Layer 7 of a small transformer language model trained on English Wikipedia (16 layers, counted from 0, width 128).
A neuron adds its activation times its output weights to the MLP's output. To switch it off is to set its activation to zero at one token and run the rest of the model.

Output weights of the MLP neurons that the questions are about. A number n stands for n times 0.0052.
n17: 0 -27 7 0 17 33 -7 -9 41 15 6 -28 -15 13 4 -24 -17 26 -22 18 19 -9 32 -1 -10 6 47 -31 -1 -9 20 -42 8 -36 -3 3 -23 -9 -10 -23 2 -38 15 -15 8 -8 26 -18 23 -15 24 -12 31 -2 -33 27 -31 28 -20 7 9 -29 -41 -25 22 7 -12 31 7 -3 -28 15 -18 -45 51 7 5 -6 -14 -26 26 -37 32 39 21 15 25 -28 20 -35 14 14 -18 40 -31 -16 18 26 -17 -5 -11 13 26 27 13 6 0 13 -20 24 2 -16 3 14 0 10 -14 -51 8 23 17 11 7 13 -15 -7 -24 44
n24: 10 -23 0 -6 25 16 40 4 -45 27 15 -26 5 -1 -13 14 11 2 12 0 9 -7 -17 -37 -14 5 20 6 17 9 21 -25 26 15 5 3 24 -18 50 14 -14 12 -10 9 2 0 10 36 -5 -15 45 -32 -12 25 6 18 8 -13 26 18 11 20 19 6 -15 -7 13 10 28 -10 -21 -26 -16 -12 29 34 -9 40 -4 -22 -13 11 25 -32 -11 -35 48 10 -14 -24 -19 3 -6 0 8 1 15 -21 -1 28 -3 18 10 10 3 5 -24 23 33 11 -1 -11 -17 9 2 5 -30 31 18 27 -7 12 22 20 4 6 1 0
n27: 24 15 12 -2 4 35 -23 21 50 15 15 4 42 -16 -24 -5 -5 -30 26 6 -26 -9 -44 -6 -4 19 6 -18 5 6 -14 20 -14 17 -2 10 1 -28 2 -45 5 -1 -26 1 23 -24 -35 19 39 -17 5 14 17 4 -4 0 2 -10 40 14 2 -25 -2 -23 -19 -22 -12 -42 0 -2 10 12 -13 26 -10 14 8 15 -6 -15 5 18 27 -24 31 -9 -19 -15 35 -4 -6 0 56 44 -14 4 -22 -14 3 32 -9 -5 6 -5 38 -42 -8 -23 -2 29 -23 0 5 25 -11 -33 -4 15 20 -2 4 -37 42 -37 17 -1 -3 9
n34: -9 3 -4 27 -34 3 22 -17 -22 -11 24 17 -2 -17 1 -8 -18 2 -2 19 -14 -27 -35 -15 43 -23 9 -7 -27 10 -12 11 -20 -48 13 -1 28 16 -7 0 -12 -21 0 -15 -32 18 18 26 3 -27 4 28 -2 -31 -8 -3 45 -26 4 -18 0 5 16 11 -7 9 -33 13 -1 17 12 -4 -9 12 -8 42 -4 29 -41 -12 6 -24 15 -12 6 24 8 -25 -4 3 -10 16 22 -6 -2 -38 15 -10 -14 2 2 13 6 35 28 47 35 -7 41 15 2 21 -2 32 -4 -16 17 -23 -7 -21 -13 -18 -26 42 -1 29 -6 9
n45: -14 -5 -3 10 3 -1 0 -5 19 10 7 -27 -18 -17 13 -3 -11 0 28 -24 1 51 -29 16 28 -1 -12 16 6 -2 5 -11 14 22 -2 11 -9 6 18 24 -22 3 21 -3 -8 13 -16 3 -12 -3 6 -1 7 0 17 -30 17 -26 22 10 3 2 0 27 -26 -36 5 -12 -34 -18 -5 -9 21 -3 -6 14 -7 13 -8 26 -3 24 -5 -5 10 11 -14 -23 -28 11 4 -11 -10 -21 -13 -2 35 10 -18 6 -1 1 49 6 19 3 14 -6 14 2 -38 -21 19 -2 -15 19 20 17 -10 44 -12 0 54 -17 1 -12 8 0
n55: -16 9 -35 9 -6 6 -20 37 1 19 -1 -45 -13 8 15 2 -11 30 8 2 23 -6 17 -16 -8 3 -19 12 6 15 9 24 -12 -18 2 18 -4 5 8 -2 11 -59 -11 9 -26 -9 17 -17 -4 -12 -1 43 -5 21 -11 0 -25 14 -5 -40 21 4 9 18 -12 -13 -6 11 -6 -2 11 9 48 22 7 -15 -2 -4 -21 -7 11 -18 33 3 15 -3 1 4 11 14 5 27 -7 20 8 -6 3 2 -3 -20 38 -24 -5 16 -2 0 -21 -19 9 10 -7 -13 16 62 0 -34 3 32 -10 12 2 19 36 0 -11 -8 34 8
n60: 13 36 -13 11 -11 -5 -5 9 -1 14 -28 2 9 -29 26 24 25 -1 -20 2 -11 -1 35 16 -7 10 -95 -16 -16 7 16 4 -8 -7 -6 -26 -8 14 -7 -15 -11 -12 13 23 -4 1 -1 -2 20 11 11 -29 -3 -34 -7 3 31 13 -5 -18 3 18 -15 -29 14 17 -30 -6 -7 24 22 -29 -11 30 17 4 1 -11 -27 0 22 -4 -5 -25 -67 9 32 5 -12 -18 3 7 -11 -32 33 6 -17 0 8 -6 -30 -18 10 3 22 -21 -20 34 18 59 -3 -29 -5 -3 23 40 19 10 11 24 -52 -14 37 -2 2 8 21 3
n73: 30 26 -6 27 22 33 7 -11 11 17 2 25 14 -35 -18 20 -22 -18 -13 22 19 3 -33 8 -5 1 -14 28 -6 6 -13 17 22 7 6 9 -4 8 -20 0 -13 -9 8 4 -10 -62 -7 -18 -17 -11 26 27 30 -32 -5 -53 40 50 7 -24 9 23 2 -44 2 39 -14 -17 -8 26 17 -1 15 -17 -6 15 1 32 11 -15 -2 8 -12 -43 18 8 5 -11 -1 -1 -5 -1 16 7 -5 -17 -20 -23 28 41 -28 -9 20 13 -9 -17 12 31 -17 -45 -4 17 16 -7 -24 -28 5 -42 -7 37 2 36 -3 -23 20 13 -3 7
n105: 25 12 -41 22 29 16 29 5 -10 5 9 -49 7 -5 -3 11 26 -9 -9 -41 3 14 -10 7 7 10 -16 15 -51 6 -36 16 -6 22 24 9 2 28 4 -2 -42 -29 -29 6 -6 -5 -34 6 -7 68 0 -11 -18 -7 -35 10 6 -5 6 12 -7 24 -11 -6 26 29 1 11 -2 17 12 -8 5 -1 -4 -4 -30 -1 -15 -14 3 -34 11 -13 -23 -9 0 -13 0 -17 -9 17 1 23 -3 11 -14 -11 19 -5 9 23 15 13 20 -31 -1 24 -5 3 44 8 27 -12 -38 0 1 17 6 0 -11 -6 -2 10 -24 -30 -1 -2
n111: 6 37 8 15 4 -16 -13 -10 -8 0 10 -33 -32 0 8 27 24 -12 16 -14 2 34 -35 7 6 -29 -66 -2 -9 14 1 11 41 25 -8 -7 -11 15 -22 -4 33 33 26 -7 -4 12 21 -5 14 -9 44 -11 7 8 1 -48 14 -14 -15 16 13 -38 9 -6 2 -1 -27 1 -18 -6 -17 41 23 12 -1 -34 54 -22 33 3 5 22 -44 -20 -23 -2 -29 9 10 33 12 3 -16 8 -11 6 8 48 3 -29 -12 -20 51 -34 -15 -1 -14 10 -20 11 16 -20 4 -9 31 -4 4 10 17 5 -47 37 -35 -6 -2 -5 43 -15
n171: -3 -21 -15 8 3 33 -5 -9 4 -19 28 -18 17 -9 3 35 14 38 -57 32 10 27 44 -5 -3 -32 -49 21 5 32 -19 33 -24 11 12 -22 -24 34 -22 29 12 -36 -8 -15 22 -6 33 6 2 -1 -11 -26 -1 -14 11 -20 10 27 13 11 -13 37 57 35 -10 -2 -16 0 -21 -14 -45 2 15 -3 1 20 -15 5 24 -25 17 -13 -21 16 8 -29 -45 42 -20 18 11 -6 17 -15 46 2 12 11 -16 -8 -11 18 14 -20 -9 8 1 1 -10 -48 7 -29 37 -23 -60 23 12 66 13 -16 -26 -2 -20 17 5 -12 15 6
n201: 13 1 20 4 -17 -14 -13 -14 10 18 12 15 -13 -35 18 12 -8 -14 -18 -17 25 6 -30 27 34 -3 -62 19 -14 -14 -18 -3 20 2 -8 0 -25 9 -7 -7 19 -18 -18 25 -14 -4 12 -17 -12 9 -15 -31 -12 35 -15 0 9 14 14 51 23 -14 11 -4 -2 -4 2 51 20 -17 54 -5 2 -8 13 15 -5 5 -22 6 -44 4 -4 58 21 2 -3 -6 -14 20 3 16 -23 -21 -4 6 -26 -19 20 -15 13 -6 -17 17 -3 -19 42 -45 -13 -48 -12 -24 -7 21 -1 -21 22 24 6 23 -6 -26 -9 -34 14 8 -20 -9
n211: 1 13 -24 22 28 4 -24 -40 -31 -14 8 -11 15 22 -3 -11 -8 -20 -36 0 -57 -10 -14 24 -12 22 -9 -15 17 -47 -11 -18 -16 -6 -8 -5 -34 0 2 4 -13 35 11 30 6 26 1 5 -1 -13 -14 -12 -4 28 -8 -5 -24 1 -2 -25 -22 41 -17 -12 -6 11 7 6 3 -6 29 -20 10 -7 -10 2 2 -10 -20 -25 -19 26 23 -14 -10 -32 10 27 -6 -60 -6 27 -2 -27 50 -39 32 0 -2 -3 -32 -24 17 32 -32 -30 6 13 -16 -12 -12 -11 9 6 -19 -5 7 35 46 8 58 13 -8 -28 4 31 -11 -20
n251: 26 7 -8 -1 1 -2 -1 -13 -32 -5 3 -32 -12 -41 -6 10 -1 16 -16 5 24 2 10 9 21 17 30 -1 9 21 -7 12 26 8 -5 -6 -14 -1 -29 -7 23 15 -18 12 -34 5 -26 -17 21 4 -2 -6 26 26 11 -7 -16 3 -4 -45 -29 -27 17 -29 -9 -48 -29 -4 3 -11 -18 14 -7 -9 -1 2 -77 6 10 -8 5 0 -14 -14 13 9 33 -7 4 -8 -17 -10 3 -23 19 -16 -28 -38 14 16 -20 -9 6 -2 12 13 -9 18 -17 9 -4 14 8 10 15 4 9 25 -23 22 -6 -6 13 18 15 15 -35 -6
n308: 14 -15 33 -2 -23 -21 -32 -16 -29 4 3 -13 2 -5 1 1 -28 2 35 -25 11 -20 -20 25 -24 25 -77 -39 25 -16 -12 -17 -10 11 7 -32 45 29 21 15 23 -17 5 8 28 -20 -38 15 13 -10 -5 30 -3 4 -10 12 -6 -1 -8 -23 -12 10 11 23 25 24 14 5 33 -33 -3 7 0 -14 -7 -8 12 -43 -29 -12 -2 -21 33 14 47 24 3 26 -28 -4 0 -8 3 32 -23 13 11 19 2 35 -12 27 -14 12 5 -6 3 -66 6 -7 -14 -28 16 -39 11 -7 0 -13 4 16 16 -19 -32 19 30 15 11 29
n318: -11 -11 -24 17 13 5 0 -39 -3 6 -3 7 -32 -2 20 27 -2 -6 -28 -26 7 -17 -5 -1 5 17 71 -47 22 -13 -2 -2 -6 25 -6 6 52 -22 -12 5 3 16 20 22 4 2 -28 -2 7 25 3 10 18 -13 1 30 -21 -9 1 -28 -29 -11 -16 -10 -39 -20 -39 -34 -23 -20 14 -46 -12 -36 -12 -35 5 11 21 4 4 32 22 0 -10 10 -46 -25 -24 -2 1 -5 6 4 -26 -18 5 -24 -23 -11 -46 -42 -17 37 18 -5 -1 -13 26 -12 -31 -28 16 -21 10 31 -36 -16 8 9 1 1 -16 -12 -19 11 -9 7

Each question names a token from some text and the token that comes next. It shows the activations a of the neurons there, in the order above. A number n stands for n times 0.035.

Then comes g, the gradient of the next token's log-probability with respect to the MLP's output, scaled to length 1. A neuron's effect is roughly proportional to its activation times (output weights . g). A number n stands for n times 0.0036.

" novel", then "ist"
a: -1 -13 0 1 -6 -1 -1 -17 -10 -22 -1 1 -7 0 -2 0
g: 19 -16 40 19 -32 -20 2 -3 -18 -16 -14 42 -16 -10 -10 -30 49 -40 -15 -41 -16 11 -32 -13 -12 -32 16 4 -39 -14 34 -3 39 -11 20 -36 11 5 -21 0 41 34 -4 4 -16 -9 -15 -39 -14 25 -31 -9 -7 -27 20 -26 56 14 -34 39 21 -31 22 -33 1 13 6 10 -3 5 13 0 51 10 10 -45 -13 -36 35 30 -27 19 0 12 1 18 -46 -32 -2 1 -20 9 8 36 10 26 -41 21 9 -22 57 -8 -36 -7 3 -7 -9 -5 -26 27 -31 25 -4 -15 -10 12 -49 28 -30 -18 10 7 -10 -47 31 -2 -31 -1
Which two neurons, each switched off alone, lower its probability most, in order? n24, n211

"shed", then " style"
a: 0 -2 -10 1 24 -2 -33 12 0 -10 1 0 4 0 4 9
g: 11 23 -4 43 52 -11 -4 -10 3 -7 4 25 -15 -15 6 41 -43 17 -37 29 -8 25 -2 3 -11 12 11 17 39 20 -1 -24 38 -13 34 3 27 13 -28 21 4 3 -15 17 9 -62 12 -40 13 16 35 -12 18 -13 -18 -24 34 -18 -22 -33 25 8 -1 10 0 10 33 -9 13 -47 51 -21 24 -28 -6 7 23 11 -12 -49 39 6 -23 -2 19 -18 1 58 -31 -30 19 0 -8 60 -32 -26 -1 -11 22 -5 -15 -4 -26 12 -49 5 -25 -24 -27 -3 0 27 24 -4 -31 -6 12 41 19 9 -10 -6 -2 -4 -77 -24 -11 -10
Switching off which neuron hurts the next token most? n73

" c", then "up"
a: 14 2 1 0 -11 0 1 -8 -24 5 -1 3 -8 0 -1 8
g: 6 7 6 12 39 -36 -16 -24 32 24 -9 2 -12 22 17 5 15 46 -1 -17 -14 -1 2 9 -52 -12 -14 -17 -51 1 13 7 -6 23 1 -20 23 15 -34 -4 3 21 1 -47 -1 9 49 -69 15 -15 20 -16 35 23 14 -10 14 -19 61 -40 -11 7 -21 6 -7 22 11 -18 -23 21 -12 -66 -28 14 10 21 -65 13 31 4 3 -29 -22 -6 24 38 -8 16 18 -19 9 14 -18 -19 -32 -9 -27 37 -35 21 0 -36 -10 -15 -38 -8 -5 5 -33 -12 8 4 7 6 22 -51 -12 -17 -13 15 -18 19 37 1 5 70 2 15
Switching off which neuron hurts the next token most? n105

"ing", then " under"
a: -3 6 93 20 -3 -6 -71 1 -1 0 0 19 4 1 10 1
g: -4 11 -33 -17 40 15 -34 -9 14 -13 -26 -27 -9 -10 -12 10 -25 10 8 0 23 6 -11 4 -27 14 10 -13 31 10 39 -20 0 -20 -17 -4 5 25 14 -29 5 54 2 14 52 7 24 21 -32 25 24 35 5 1 60 16 -24 20 -2 13 -3 -22 -15 5 -23 82 7 2 7 -1 -8 -29 42 3 12 -29 -28 -15 -7 -6 -24 35 63 62 15 4 35 -69 -5 21 6 21 35 -21 14 -30 -27 19 -28 -20 -50 36 -1 -3 -13 -3 12 -4 -18 -60 -22 -16 -8 11 4 5 24 27 -27 8 0 -7 12 23 2 8 -13 -10
Switching off which neuron hurts the next token most? n60

"ix", then "e"
a: -2 -2 -20 -7 -2 -1 -8 0 3 -10 -11 11 -9 -2 -5 9
g: 29 -21 0 1 -55 -21 -17 5 0 1 -11 -23 -5 -21 27 -43 -3 -22 19 24 -40 0 -26 -3 15 20 -13 40 17 -16 -60 -23 -12 -30 19 -30 -36 58 -13 -15 -21 -10 -16 -5 12 -28 -22 -8 17 -1 24 -26 19 10 -12 11 -32 26 -44 15 -12 -41 -65 21 3 -16 -29 0 4 -29 -35 38 -9 13 19 -7 -6 19 -14 4 -23 6 -30 15 -56 12 8 -37 -24 21 -14 -7 23 -2 -76 -16 -8 13 -8 38 -24 15 -30 43 6 14 -18 -1 6 -7 -24 30 -12 21 39 -27 20 14 -3 0 -5 -34 -6 -13 -25 -47 -2 -3
Which two neurons, each switched off alone, lower its probability most, in order? n171, n201

" decide", then "s"
a: 2 -3 19 65 -8 -17 10 7 -11 -1 -6 5 1 2 6 0
g: -37 40 -14 39 -38 56 2 6 -24 -5 4 19 9 -5 28 18 2 -16 13 4 51 16 -14 4 26 -6 -13 -13 -37 59 -50 21 -6 -52 41 13 31 -15 3 -6 24 5 58 -1 -51 -12 -23 25 -10 -10 -24 0 -28 0 -25 15 32 4 14 -11 -4 12 -6 7 13 -15 -20 11 57 40 11 -14 16 30 -22 2 7 0 -8 -18 -4 45 -32 1 7 -26 39 -23 12 24 6 1 30 19 -4 32 1 -25 -10 23 -23 -19 -16 -6 4 -34 13 2 13 16 -8 -22 -20 -24 41 -49 -10 -9 14 -16 -19 -3 -42 68 21 15 17 -23
Switching off which neuron hurts the next token most? n34

"s", then " Association"
a: -4 -3 -58 0 0 -6 16 -2 1 -4 1 10 10 11 -4 1
g: -22 14 51 20 -7 9 -11 2 -13 5 23 44 -31 9 9 -8 -12 -29 -22 -52 55 25 -17 26 -16 -20 -17 -16 -23 -21 23 1 36 8 10 -18 29 23 -35 31 22 -16 27 17 58 56 -31 16 -40 -8 -28 17 -35 -32 7 5 -7 35 38 18 -13 16 -18 18 -4 17 -31 14 -19 -26 17 17 -7 19 21 36 -26 17 -26 20 1 26 -38 -15 -11 -40 0 9 -18 14 6 25 13 7 -48 24 -1 33 -5 -19 3 -76 7 -10 -32 2 22 7 -42 -11 -17 17 -4 14 -14 -6 -5 -17 4 -11 -25 58 4 -30 10 24 3 -5
Switching off which neuron hurts the next token most? n27

"p", then "Group"
a: 2 0 -78 -3 -34 -1 -7 -1 0 -13 -6 -8 -7 0 0 10
g: 2 -2 -29 -33 8 1 -6 -46 2 5 -4 14 -20 8 21 17 -13 16 -3 -4 -23 -23 25 -21 -18 5 14 -33 -40 -37 3 32 10 54 -27 3 18 -21 -19 -49 11 -29 -17 -48 28 32 2 -13 -8 -36 24 47 1 -25 -8 -10 -22 32 44 16 -16 38 -25 -20 -17 -2 8 1 45 6 2 -1 9 35 -34 29 -29 12 -15 -3 22 -8 0 -6 -16 22 27 -17 -28 -23 23 -21 41 27 -13 -2 -28 4 27 -19 8 57 -2 -4 -23 40 52 24 16 -36 34 30 36 -21 32 -21 -27 16 26 4 23 37 44 36 -3 20 15 11
Switching off which neuron hurts the next token most? n45

" as", then " well"
a: 8 -2 1 6 -2 1 9 -3 -5 -5 -4 9 -10 6 23 -1
g: -8 24 -35 25 -11 30 -24 9 -20 -15 -32 47 -13 -31 13 -6 29 -25 5 -17 -25 -48 -31 0 -51 23 -25 -2 22 -16 -37 5 22 -12 -16 -2 14 60 10 -46 12 14 -10 -10 17 -43 -10 -8 5 -28 -5 -33 50 -49 46 17 -26 -31 1 3 10 -4 21 5 -5 20 -7 31 6 -51 70 -1 -20 -6 59 -34 -10 -39 -42 -16 -25 2 13 23 -7 -26 -2 -15 -32 -5 -26 1 -31 -14 5 6 40 0 -4 18 35 -13 -17 2 5 20 -3 9 -13 -2 -12 15 44 -39 -3 -30 26 10 -37 -9 -1 12 3 -20 -8 -9 -11 8
Switching off which neuron hurts the next token most? n308

" Ocean", then "ia"
a: -1 7 0 -2 0 0 -13 -7 4 5 -12 10 1 -2 -14 0
g: 24 11 20 60 30 -27 3 35 -5 -7 15 8 24 -17 6 -65 20 -29 -26 -65 -34 -10 -9 -36 -26 -11 -19 18 18 -9 -25 -15 -12 27 6 -4 13 -23 23 19 51 29 9 -1 -4 -16 -3 5 -22 -23 -12 -8 -7 -8 43 -36 32 -27 26 5 -13 -28 30 -17 9 -4 -45 2 -18 13 18 29 17 12 -19 16 38 -6 -7 8 0 18 -10 -28 -56 21 -25 -45 -11 25 -39 20 -11 -6 -5 29 10 -1 -9 8 7 -23 30 10 15 -41 31 6 -30 25 9 -16 51 6 6 31 24 23 -4 -28 31 -17 -11 29 11 -52 38 -35
Switching off which neuron hurts the next token most? n111

",", then "0"
a: -11 5 0 1 0 -1 0 0 -1 1 -2 1 -53 4 0 1
g: 8 -26 15 40 -7 -5 -2 28 -23 10 -21 19 10 -55 34 -12 26 -15 70 4 32 37 -13 4 -36 -38 -17 -6 16 55 -4 60 34 -24 16 10 6 0 58 -7 9 36 -17 -7 -19 -24 2 -1 1 -15 -33 -5 -36 -1 -9 -20 0 38 20 -25 -7 -6 39 -46 -16 10 -30 41 -3 40 -23 -4 45 -37 -1 10 6 -25 22 -16 -3 13 18 35 5 2 -5 13 -12 -21 -28 14 -10 2 -32 12 -4 9 -13 12 -40 30 1 24 -7 21 -1 52 -18 -37 -30 20 20 35 35 7 13 29 -18 -4 -29 6 -32 -21 9 -11 12 26
Switching off which neuron hurts the next token most? n211

"ing", then " started"
a: -5 -5 19 -1 -1 29 -11 3 -3 0 -15 9 12 -6 14 2
g: 13 10 -1 -10 15 -35 -14 -31 -24 16 -15 26 -18 -8 -2 8 -9 28 -2 -34 -40 -24 -17 -34 18 16 -3 -2 -65 16 -40 -20 11 42 -18 -25 7 30 -5 7 13 28 -10 -11 -22 6 -23 11 9 -21 -2 -3 25 25 -40 5 30 17 4 5 0 -11 8 65 -12 12 -46 26 4 54 -23 -39 24 13 -15 23 -21 -1 15 13 32 -5 -59 -9 33 6 1 40 6 -23 -5 1 23 -23 8 29 -24 16 24 19 -6 -20 -12 21 -33 -17 -10 -35 24 -11 20 18 8 1 -17 -6 19 6 -52 -44 -29 56 17 15 -12 17 -69 42
Which neuron, switched off, raises the next token's probability most? n55

" the", then " Year"
a: 2 -1 -1 1 -4 2 -7 0 -1 0 -3 1 2 0 -11 1
g: -29 -43 4 -8 -1 -43 -60 -12 -31 -12 -1 11 -16 -3 28 19 -3 -12 2 -34 12 40 -31 10 -9 -25 -62 36 -46 35 -34 -7 48 -10 20 29 3 17 -8 21 37 16 -8 10 -2 3 2 29 -10 21 5 -3 22 9 -31 30 15 10 56 6 6 -5 -18 1 -8 -14 -10 -25 -27 -41 12 7 -9 -7 36 28 7 31 -31 16 -1 13 33 -4 30 14 30 34 -20 20 -44 4 8 -15 11 30 2 15 18 -7 1 -20 -10 7 -25 -5 22 -50 -31 16 -65 12 29 23 28 -47 -3 -36 -10 9 43 6 -1 5 -2 22 20 -44
Which neuron, switched off, raises the next token's probability most? n308

"s", then "hu"
a: 9 1 -11 0 3 -2 0 0 0 -11 0 -2 32 -2 -6 -28
g: -23 -30 23 -19 27 -1 -14 8 -24 -39 52 34 -8 -20 -43 -23 31 -35 -32 46 -23 -15 -55 -11 2 20 -7 0 -25 46 -5 -7 23 -2 -2 10 -2 -9 -10 25 30 -10 -13 -19 32 35 -41 10 -3 -49 1 -12 -4 -37 -5 -23 25 -17 19 24 -33 -19 -16 -11 40 -17 8 27 3 -1 50 33 -14 -30 7 -11 30 -14 -20 -1 16 -23 -19 -34 16 0 1 -30 -43 -34 -38 21 35 40 -10 36 -49 2 -14 10 13 22 -1 -6 2 31 -24 -7 -1 16 -1 46 -26 -4 -23 51 12 -37 11 -8 9 34 33 -3 -18 17 -6 -7
Switching off which neuron hurts the next token most? n318

" was", then " nominated"
a: 2 -1 -2 0 -5 0 -51 0 -5 -9 -80 0 -1 -4 -1 2
g: -21 37 24 1 48 15 6 11 21 32 -5 24 -9 6 1 -12 13 -6 -24 11 13 -1 7 18 -10 -6 15 -1 6 -20 40 36 22 -37 -10 3 19 -41 -6 -32 1 -7 -11 10 23 -23 -38 -27 -6 -26 -7 -5 -7 -16 41 14 48 6 53 -31 -16 -4 -12 -18 -33 -43 -35 -33 -4 -14 19 -4 -25 -4 25 7 8 21 -29 18 -21 -4 16 8 0 -32 5 46 5 3 -5 35 6 -24 -2 25 20 3 57 35 64 -24 13 -19 -21 21 -9 -2 1 45 15 -52 6 24 -15 -60 2 -11 -3 15 56 -11 50 56 13 31 17 -5
Switching off which neuron hurts the next token most? n171

" committed", then " himself"
a: 0 -5 16 11 0 -2 -50 1 -2 1 -3 -5 2 -2 1 -2
g: 34 -3 9 24 -16 9 57 10 -24 39 -44 -13 10 -34 -40 16 31 1 -17 4 31 23 -13 7 7 -23 14 -38 -1 -3 41 39 -6 17 64 2 -15 -19 -28 34 17 -16 -48 14 29 -32 -1 0 -7 -14 -5 28 -2 25 -11 -17 1 -5 -21 -52 10 -15 -18 -25 21 -5 -24 -26 -44 -14 9 -30 -19 -15 -21 -30 18 -5 -27 -34 44 -15 22 -26 -31 31 30 28 -6 -24 -5 2 -7 -4 14 12 -24 -26 9 36 -15 -16 -9 -20 0 9 -13 -7 -6 8 -3 20 -30 15 41 14 -7 -46 -17 44 -59 -3 20 -20 -25 -60 -2 17
Which neuron, switched off, raises the next token's probability most? n60

" ", then "2"
a: 0 -15 5 -3 1 0 -3 -30 10 1 -9 10 0 2 -3 -2
g: -1 14 -7 17 -28 -3 47 15 16 9 52 -8 -47 13 44 -54 -2 -2 7 -39 -9 -17 62 -13 2 -3 17 4 -9 5 20 18 -42 5 3 -4 43 -42 -11 -34 -40 24 -34 -30 -14 12 -1 -12 -6 14 8 -14 10 -4 -19 4 -1 -29 -1 10 0 31 -18 10 -9 -7 -4 -24 41 -25 1 -6 1 28 26 27 9 46 -9 55 -1 -12 7 -35 -8 3 18 31 -24 -2 -5 6 13 2 13 -9 -3 -22 -36 19 24 -4 13 -18 -12 -9 26 12 9 -33 26 -68 -27 -46 46 -45 30 -2 -18 -30 -42 -21 0 65 21 -3 -1 -6
Switching off which neuron hurts the next token most? n73

" which", then " "
a: 0 1 0 -3 -2 3 2 11 -3 -3 0 42 2 2 -1 1
g: 30 11 -2 4 -13 -43 28 -5 23 -17 22 1 3 20 -51 -39 35 31 8 6 23 3 -26 -25 -25 -1 5 -36 -7 -18 29 -23 17 -19 -9 10 32 15 -29 -42 27 -34 -14 -33 4 11 -16 11 -19 -36 11 29 18 10 -41 25 -36 4 -16 34 2 -5 -1 -10 -24 -33 -23 40 -39 -33 27 26 -8 15 8 26 -1 -24 -3 6 -26 -20 28 -27 9 28 -10 -43 -17 -12 -12 3 7 -4 -9 17 -33 -16 -9 15 -21 -7 -8 26 39 20 -19 -29 18 15 -10 -8 -11 -37 16 -38 2 -8 68 18 27 -43 4 -62 -7 4 -22 -73
Switching off which neuron hurts the next token most? n201

" co", then "op"
a: 5 11 4 -1 -2 1 -2 -5 0 3 -13 8 1 2 3 3
g: 11 -14 2 -8 13 -51 0 -34 -8 -33 -10 -12 -8 -32 36 -25 -25 -5 30 -2 17 36 25 10 -8 -8 0 -22 -3 7 23 -22 -63 -5 -6 7 23 -8 -26 42 -5 -19 19 42 -23 50 -6 -11 -16 -8 5 11 -11 -12 -15 -12 1 14 -24 -7 -47 -30 -17 40 27 55 9 48 -13 9 -21 12 -1 -18 -4 -3 8 43 22 31 -38 -13 -10 -45 21 43 -5 3 28 23 1 -23 -22 -30 -30 -41 18 -29 2 -13 42 -1 -7 -24 33 -22 3 -2 -16 14 -40 36 10 -3 -43 -18 -44 6 19 -11 -16 17 -12 -28 57 13 -30 -37
Which neuron, switched off, raises the next token's probability most? n24

" won", then " Best"
a: 1 1 -11 5 -2 -1 -4 3 1 -4 -1 4 2 0 -9 -4
g: -45 10 -56 46 56 26 2 4 -33 -2 29 4 13 13 23 17 0 -36 12 -18 47 -28 -40 2 5 31 -32 10 2 -5 -11 54 12 26 7 20 -8 -24 -2 -46 11 -10 -44 -14 18 -13 -36 36 12 34 0 -13 15 13 -9 24 1 -2 46 -19 -1 2 31 26 -32 -2 -33 -62 11 -4 -6 15 -2 -65 20 33 47 23 18 -20 21 -3 24 2 6 -20 12 37 12 -5 29 -4 -20 -12 -9 -6 36 -27 -24 -12 -1 -35 -15 -16 -13 39 -16 5 -36 17 -21 -23 -33 12 -1 -12 24 31 18 17 -2 3 -6 35 -13 -8 -28 -4
Which neuron, switched off, raises the next token's probability most? n27

"wa", then "ka"
a: -1 0 5 11 -2 0 -1 -1 0 14 10 1 1 7 0 -1
g: -12 54 48 -7 -4 10 13 12 14 -23 55 -13 11 33 -26 -20 35 -26 -16 31 -7 -8 -27 -7 12 -6 17 -2 19 4 26 -1 -10 -5 -13 -33 18 -24 -24 -6 15 -24 24 -9 6 8 -15 30 40 43 10 -22 26 -4 19 -16 10 -26 5 -14 -19 4 17 -13 33 -17 47 -33 18 35 -27 7 -14 6 -2 -25 -6 52 50 -8 42 -8 0 -6 -77 -42 -7 16 -9 -63 -28 -21 -3 24 15 17 2 27 -8 31 -42 4 41 -5 7 44 16 0 12 34 -5 -10 -5 -26 18 69 26 7 5 1 12 21 -5 10 -7 -8 32 3
Which neuron, switched off, raises the next token's probability most? n201

"us", then "er"
a: 4 0 4 -4 2 -17 -7 9 15 1 -6 15 4 0 -5 0
g: -5 -8 -30 -12 -55 -15 1 -10 -36 -32 -45 -36 27 -1 31 19 -13 29 -2 18 -5 8 -36 11 -6 11 -3 47 -30 -10 13 -4 27 17 -19 16 -35 21 -20 -29 -36 4 -85 11 8 -15 -14 46 17 11 -13 -20 31 16 -20 4 -44 15 28 9 -5 41 -54 31 34 22 7 28 -10 -28 -11 33 -34 -9 6 0 18 -37 -25 17 -35 15 -23 -15 0 15 -10 -23 42 -7 3 33 -1 -19 -9 2 -9 27 18 24 -8 -31 -13 13 13 22 4 -45 -20 -45 -15 22 -11 6 23 9 -27 -17 15 -50 3 -9 15 -18 10 44 -24 -7
Switching off which neuron hurts the next token most? n201

" his", then " position"
a: 2 -24 -10 1 0 -1 0 0 -1 -2 0 2 2 1 -11 4
g: -11 18 -16 -22 -10 0 -42 27 4 46 34 20 27 7 65 -8 -16 -22 10 -47 9 -5 1 -4 -14 -35 -31 3 -7 13 34 28 14 -8 31 1 40 11 -7 23 42 -15 -10 17 -12 -13 10 -12 5 25 6 -19 -23 -14 11 3 -31 0 7 15 -13 7 -26 -20 -16 -25 -9 14 -24 4 41 1 -40 26 -53 -10 -2 -9 -32 37 -22 36 -35 24 -10 -3 -3 39 37 22 -12 22 25 29 -23 8 -14 3 54 -45 -9 -28 -55 19 1 35 22 -9 -9 46 10 32 48 16 6 -7 -24 -30 -8 -21 40 1 44 -9 15 28 23 -29
Switching off which neuron hurts the next token most? n24

"za", then "ku"
a: 9 3 -9 -6 1 2 -3 0 3 -3 -9 3 -10 0 -1 9
g: -7 13 14 22 25 62 11 7 61 -7 1 -15 -23 -1 7 -6 20 -7 -15 -10 -24 -9 -35 -11 28 -35 -12 -16 -19 64 18 28 -1 -27 9 25 -23 -8 22 17 9 -8 28 5 21 17 -40 -6 -15 26 -18 7 -16 -4 -33 -27 16 -26 7 0 -1 13 42 53 34 -6 -31 8 2 47 16 -2 26 -3 24 9 -8 51 32 -29 -53 0 -6 -20 -4 -41 11 -3 -17 -26 -35 -15 -23 13 32 37 18 43 -31 12 13 -19 21 -6 -35 29 -13 -24 14 1 -7 43 -15 -21 -6 -23 47 54 4 9 13 39 7 23 -5 0 -8 -46
Which neuron, switched off, raises the next token's probability most? n171